Layer 3 of a small transformer language model trained on English Wikipedia (15 layers, counted from 0, width 64).
A neuron's activation on a vector x is SiLU(gate . x) times (in . x), where the dot is the dot product.

Input weights of the MLP neurons that the questions are about. A number n stands for (n - 128) times 0.0056.
n26 gate: 151, 182, 153, 124, 63, 112, 144, 157, 132, 122, 184, 137, 178, 122, 189, 155, 159, 90, 82, 145, 177, 145, 152, 125, 126, 128, 135, 137, 92, 44, 126, 201, 161, 180, 147, 148, 104, 115, 123, 50, 100, 84, 138, 91, 130, 103, 37, 84, 129, 85, 72, 160, 158, 43, 159, 212, 73, 180, 98, 147, 181, 130, 118, 150
n30 gate: 93, 181, 119, 176, 155, 57, 96, 154, 82, 94, 40, 138, 90, 121, 210, 102, 164, 78, 114, 162, 129, 140, 75, 110, 137, 166, 149, 193, 147, 141, 134, 159, 115, 156, 86, 120, 157, 115, 157, 152, 113, 126, 49, 83, 116, 136, 128, 150, 130, 156, 144, 63, 97, 87, 113, 194, 60, 109, 102, 154, 136, 140, 172, 124
n46 gate: 159, 217, 101, 167, 125, 103, 177, 132, 187, 168, 131, 211, 155, 96, 124, 133, 118, 128, 34, 87, 130, 147, 126, 105, 64, 115, 99, 164, 138, 81, 125, 103, 83, 167, 95, 137, 64, 125, 161, 151, 151, 114, 141, 122, 96, 165, 97, 142, 127, 154, 58, 126, 107, 91, 126, 167, 154, 110, 155, 137, 203, 87, 127, 191
n48 gate: 110, 148, 149, 102, 96, 75, 157, 191, 129, 174, 104, 165, 146, 98, 161, 166, 129, 124, 94, 102, 127, 135, 145, 142, 162, 200, 115, 125, 95, 8, 55, 125, 126, 198, 165, 97, 80, 107, 104, 81, 107, 142, 93, 141, 58, 119, 97, 186, 153, 98, 150, 169, 133, 152, 128, 136, 151, 137, 93, 161, 140, 135, 125, 107
n62 gate: 138, 145, 149, 122, 153, 174, 145, 180, 134, 157, 216, 150, 110, 176, 154, 157, 133, 92, 87, 141, 131, 130, 163, 132, 156, 122, 101, 77, 134, 91, 107, 176, 180, 151, 104, 116, 110, 119, 168, 91, 86, 141, 140, 119, 180, 126, 121, 152, 72, 129, 111, 132, 201, 145, 134, 143, 138, 146, 141, 188, 95, 155, 71, 42
n135 gate: 153, 145, 116, 188, 116, 131, 184, 138, 132, 166, 127, 115, 141, 56, 91, 120, 130, 182, 143, 177, 142, 159, 135, 59, 155, 109, 51, 149, 89, 64, 110, 128, 132, 147, 132, 67, 155, 205, 99, 137, 122, 145, 192, 117, 136, 165, 196, 143, 123, 159, 92, 148, 108, 81, 101, 142, 129, 98, 85, 67, 126, 86, 90, 122
n205 gate: 127, 153, 204, 170, 88, 83, 51, 112, 117, 150, 126, 174, 126, 146, 141, 185, 136, 138, 167, 103, 114, 83, 115, 87, 128, 169, 66, 123, 104, 152, 88, 103, 140, 170, 206, 130, 118, 159, 141, 153, 148, 152, 137, 130, 83, 81, 174, 81, 176, 171, 137, 130, 80, 90, 135, 121, 120, 100, 107, 67, 142, 153, 139, 153
n260 gate: 111, 105, 106, 162, 119, 139, 89, 122, 135, 92, 151, 154, 166, 139, 219, 145, 128, 140, 149, 148, 96, 80, 155, 100, 126, 141, 165, 58, 119, 111, 115, 155, 125, 107, 160, 150, 147, 83, 144, 116, 159, 114, 116, 102, 98, 65, 158, 158, 155, 98, 109, 187, 116, 125, 180, 130, 125, 111, 126, 125, 154, 161, 162, 131
n280 gate: 117, 168, 125, 146, 161, 95, 172, 146, 149, 132, 74, 151, 151, 161, 167, 185, 117, 118, 147, 205, 107, 179, 114, 120, 96, 175, 203, 108, 37, 80, 145, 155, 145, 135, 147, 200, 120, 113, 96, 177, 208, 139, 79, 98, 159, 129, 211, 148, 127, 119, 91, 91, 121, 115, 145, 122, 30, 138, 149, 75, 124, 223, 148, 126
n26 in: 146, 188, 137, 92, 117, 110, 111, 105, 169, 130, 127, 57, 182, 144, 119, 151, 92, 195, 75, 136, 61, 153, 118, 115, 144, 146, 137, 150, 143, 58, 150, 115, 141, 169, 84, 226, 68, 137, 125, 184, 130, 89, 139, 137, 89, 59, 149, 163, 73, 79, 80, 62, 119, 106, 115, 178, 89, 181, 87, 167, 82, 114, 163, 125
n30 in: 147, 90, 115, 111, 166, 138, 112, 191, 104, 159, 100, 114, 189, 95, 140, 142, 141, 78, 84, 164, 132, 153, 123, 78, 73, 132, 121, 134, 169, 120, 188, 164, 144, 84, 113, 114, 129, 161, 58, 198, 170, 139, 151, 90, 159, 137, 200, 88, 168, 149, 41, 150, 132, 148, 172, 122, 136, 142, 195, 164, 84, 130, 117, 122
n46 in: 187, 139, 126, 143, 125, 63, 157, 70, 125, 212, 112, 140, 177, 160, 117, 74, 114, 106, 93, 101, 122, 161, 162, 162, 106, 119, 106, 127, 100, 139, 118, 160, 151, 123, 168, 127, 84, 173, 136, 146, 170, 174, 118, 126, 123, 141, 133, 186, 88, 152, 154, 108, 146, 126, 180, 156, 98, 42, 181, 53, 144, 123, 114, 191
n48 in: 145, 148, 171, 105, 33, 85, 134, 115, 101, 177, 125, 103, 144, 147, 126, 99, 112, 160, 97, 91, 59, 175, 126, 121, 97, 132, 122, 126, 141, 165, 115, 160, 106, 120, 139, 107, 134, 175, 179, 183, 110, 191, 149, 140, 152, 166, 118, 122, 127, 118, 98, 171, 121, 157, 130, 99, 124, 95, 143, 100, 219, 155, 123, 127
n62 in: 192, 139, 154, 151, 158, 132, 128, 112, 159, 114, 119, 119, 64, 132, 121, 103, 77, 91, 60, 114, 105, 115, 168, 178, 86, 128, 89, 138, 154, 91, 145, 146, 137, 167, 109, 104, 165, 120, 129, 110, 94, 158, 81, 147, 131, 138, 99, 164, 49, 152, 103, 120, 93, 115, 117, 139, 147, 108, 135, 166, 67, 148, 204, 132
n135 in: 122, 127, 129, 133, 112, 146, 174, 121, 149, 79, 142, 129, 168, 98, 97, 133, 116, 163, 191, 188, 140, 145, 165, 166, 137, 55, 94, 154, 56, 122, 156, 127, 161, 178, 139, 126, 144, 120, 154, 81, 122, 134, 168, 89, 137, 161, 114, 162, 173, 99, 124, 138, 156, 131, 107, 87, 110, 78, 72, 55, 193, 127, 80, 73
n205 in: 102, 172, 134, 184, 142, 80, 106, 198, 99, 119, 55, 141, 107, 84, 113, 93, 123, 91, 131, 161, 112, 131, 126, 139, 127, 133, 129, 139, 107, 45, 134, 107, 144, 179, 122, 109, 146, 128, 126, 157, 122, 190, 130, 113, 72, 125, 142, 182, 120, 108, 109, 133, 75, 149, 101, 94, 74, 110, 136, 152, 106, 195, 164, 80
n260 in: 81, 183, 124, 114, 90, 161, 113, 106, 136, 157, 160, 152, 121, 109, 142, 149, 78, 162, 129, 164, 119, 133, 149, 111, 99, 125, 127, 59, 122, 86, 127, 125, 158, 125, 125, 163, 134, 101, 118, 84, 158, 135, 154, 141, 111, 110, 81, 103, 161, 93, 103, 96, 116, 98, 119, 124, 117, 98, 128, 69, 147, 186, 131, 127
n280 in: 88, 134, 115, 87, 127, 92, 143, 131, 140, 69, 119, 118, 114, 141, 179, 206, 138, 170, 101, 112, 160, 176, 93, 160, 86, 90, 74, 141, 104, 175, 73, 96, 138, 140, 177, 165, 98, 157, 142, 179, 143, 169, 123, 158, 60, 134, 87, 148, 138, 113, 173, 120, 152, 144, 96, 109, 133, 168, 166, 110, 183, 98, 175, 72

Each question shows a token from some text and the vector x that enters the MLP there. A number n stands for (n - 128) times 0.03.

"ow": 120, 134, 110, 109, 163, 132, 110, 182, 128, 170, 157, 134, 137, 91, 91, 76, 182, 153, 100, 132, 146, 109, 114, 119, 132, 100, 114, 104, 145, 71, 116, 130, 118, 103, 155, 132, 166, 116, 163, 139, 158, 171, 173, 87, 104, 121, 103, 114, 147, 178, 162, 150, 99, 143, 100, 135, 139, 111, 104, 150, 143, 133, 144, 75
Which of these neurons fires most? n135

" a": 136, 94, 99, 155, 158, 144, 123, 149, 185, 126, 112, 119, 104, 130, 98, 47, 140, 174, 112, 149, 174, 151, 95, 120, 127, 151, 154, 142, 147, 112, 167, 135, 112, 147, 129, 124, 129, 113, 128, 103, 158, 192, 145, 124, 111, 118, 93, 112, 117, 176, 105, 182, 130, 135, 120, 161, 182, 112, 163, 97, 155, 165, 127, 186
Which of these neurons fires most? n46

"port": 143, 85, 113, 128, 165, 130, 94, 139, 204, 169, 143, 115, 99, 177, 102, 87, 120, 154, 85, 205, 123, 88, 148, 136, 121, 104, 127, 156, 135, 95, 154, 101, 120, 78, 111, 108, 150, 116, 120, 88, 173, 144, 115, 126, 142, 123, 157, 147, 119, 124, 167, 128, 139, 128, 97, 140, 135, 162, 87, 118, 99, 123, 119, 116
Which two neurons fire most, strongest first? n62, n48

",": 121, 102, 122, 117, 139, 141, 82, 132, 92, 135, 119, 94, 53, 74, 132, 94, 133, 171, 95, 164, 131, 134, 125, 174, 113, 148, 158, 122, 91, 93, 154, 98, 112, 143, 123, 128, 137, 107, 143, 102, 128, 178, 168, 123, 180, 104, 141, 109, 129, 159, 132, 149, 161, 122, 110, 120, 104, 121, 167, 165, 180, 126, 101, 152
Which neuron fires most, and how strongly? n46, at about 0.23

"ed": 86, 64, 116, 89, 171, 125, 102, 140, 143, 142, 184, 115, 128, 91, 95, 123, 153, 166, 74, 119, 140, 111, 92, 169, 132, 94, 134, 115, 127, 82, 153, 93, 137, 147, 124, 103, 169, 115, 123, 96, 156, 169, 123, 118, 145, 119, 100, 119, 68, 155, 184, 126, 96, 165, 161, 131, 107, 131, 138, 118, 167, 129, 137, 128
Which neuron fires most, and how strongly? n26, at about 0.31

" The": 98, 107, 129, 138, 167, 138, 105, 145, 165, 115, 98, 136, 77, 111, 106, 73, 150, 153, 159, 157, 152, 129, 99, 125, 94, 140, 120, 103, 111, 76, 178, 129, 142, 119, 141, 81, 79, 127, 146, 108, 168, 184, 160, 154, 121, 94, 104, 133, 135, 160, 104, 166, 98, 129, 137, 130, 146, 105, 146, 96, 158, 171, 117, 144
Which neuron fires most, and how strongly? n205, at about 1.8

"ir": 64, 103, 105, 73, 143, 106, 79, 119, 171, 102, 104, 110, 140, 205, 93, 120, 175, 142, 163, 112, 143, 133, 156, 154, 102, 115, 128, 115, 131, 92, 119, 118, 102, 146, 155, 101, 143, 122, 156, 127, 151, 165, 131, 127, 162, 125, 69, 114, 63, 167, 155, 172, 98, 131, 104, 126, 157, 158, 129, 113, 139, 93, 136, 93
Which two neurons fire most, strongest first? n30, n26

"et": 131, 118, 74, 143, 173, 130, 97, 119, 201, 157, 154, 141, 86, 146, 124, 58, 153, 195, 103, 140, 118, 154, 103, 153, 135, 71, 132, 137, 101, 119, 111, 150, 139, 89, 119, 122, 137, 76, 151, 114, 130, 140, 152, 169, 153, 155, 123, 141, 79, 146, 183, 154, 105, 141, 115, 141, 156, 135, 122, 142, 145, 115, 92, 136
Which three neurons fire most, strongest first? n62, n30, n46

"en": 129, 103, 145, 116, 200, 130, 114, 178, 104, 115, 148, 113, 129, 112, 110, 105, 151, 161, 107, 122, 140, 149, 140, 165, 134, 117, 112, 134, 91, 77, 113, 136, 96, 89, 171, 181, 114, 144, 101, 108, 151, 141, 156, 119, 156, 118, 144, 91, 40, 159, 132, 108, 58, 128, 94, 121, 175, 160, 106, 121, 138, 99, 92, 128
Which two neurons fire most, strongest first? n260, n48

" ": 101, 73, 107, 110, 140, 139, 92, 155, 142, 147, 127, 142, 92, 152, 85, 93, 123, 178, 115, 147, 152, 161, 105, 203, 92, 149, 122, 162, 147, 118, 163, 108, 131, 108, 141, 126, 120, 103, 116, 101, 149, 197, 150, 147, 137, 95, 125, 114, 128, 147, 115, 182, 110, 130, 90, 184, 186, 124, 134, 155, 138, 157, 91, 139
Which of these neurons fires most? n26

" law": 119, 91, 118, 158, 183, 119, 98, 120, 187, 142, 140, 108, 107, 150, 130, 43, 150, 154, 136, 151, 152, 137, 100, 135, 114, 127, 101, 149, 110, 106, 123, 93, 133, 93, 168, 112, 145, 115, 186, 87, 150, 215, 160, 152, 149, 128, 164, 128, 115, 143, 141, 107, 157, 139, 131, 125, 135, 107, 129, 185, 122, 154, 77, 122
Which of these neurons fires most? n62

" E": 105, 109, 119, 121, 163, 115, 91, 141, 131, 135, 110, 96, 96, 149, 125, 66, 104, 146, 80, 141, 128, 120, 88, 155, 117, 156, 108, 156, 123, 106, 105, 159, 130, 141, 114, 140, 130, 117, 109, 86, 186, 177, 149, 174, 135, 83, 107, 104, 134, 169, 132, 159, 77, 146, 103, 130, 172, 113, 124, 179, 183, 167, 140, 143
Which two neurons fire most, strongest first? n48, n135

" services": 124, 86, 126, 110, 175, 117, 65, 114, 149, 128, 168, 99, 110, 127, 136, 58, 149, 145, 132, 165, 117, 108, 154, 128, 120, 123, 127, 108, 140, 115, 173, 75, 144, 90, 141, 92, 152, 75, 170, 88, 171, 170, 155, 166, 155, 129, 147, 131, 136, 123, 151, 151, 154, 160, 107, 145, 102, 159, 131, 171, 156, 125, 99, 155
Which neuron fires most, and how strongly? n26, at about 0.44

" April": 131, 82, 73, 132, 133, 112, 75, 81, 130, 102, 91, 130, 120, 104, 95, 78, 136, 126, 126, 141, 154, 113, 97, 186, 121, 122, 118, 119, 130, 70, 153, 119, 134, 132, 123, 94, 159, 114, 132, 97, 117, 207, 152, 61, 136, 155, 140, 107, 118, 150, 118, 165, 152, 129, 117, 113, 123, 117, 154, 125, 186, 166, 104, 103
Which three neurons fire most, strongest first? n135, n26, n280

" in": 139, 66, 123, 106, 161, 106, 122, 132, 139, 156, 146, 143, 61, 119, 112, 64, 139, 177, 73, 128, 170, 141, 78, 166, 124, 181, 121, 136, 125, 92, 156, 100, 99, 142, 158, 132, 135, 106, 154, 130, 149, 178, 133, 119, 128, 154, 152, 121, 153, 164, 150, 164, 125, 117, 122, 123, 171, 118, 136, 108, 171, 155, 131, 162
Which two neurons fire most, strongest first? n46, n48

" (": 114, 80, 108, 130, 146, 139, 76, 137, 127, 134, 117, 136, 110, 76, 110, 104, 128, 200, 95, 167, 168, 128, 135, 164, 96, 138, 144, 156, 110, 118, 140, 118, 143, 141, 144, 126, 102, 83, 163, 104, 163, 186, 161, 144, 162, 122, 143, 137, 118, 164, 132, 165, 116, 141, 69, 146, 159, 178, 134, 191, 144, 174, 105, 149
Which neuron fires most, and how strongly? n26, at about 0.19

"ular": 124, 79, 112, 129, 141, 88, 59, 143, 154, 141, 129, 133, 86, 126, 100, 99, 174, 104, 75, 166, 169, 168, 153, 95, 121, 113, 118, 123, 122, 91, 169, 133, 98, 84, 139, 97, 149, 104, 171, 119, 135, 156, 132, 141, 127, 149, 121, 121, 132, 120, 134, 66, 106, 145, 111, 161, 103, 167, 175, 127, 169, 113, 144, 142
Which neuron fires most, and how strongly? n30, at about 2.4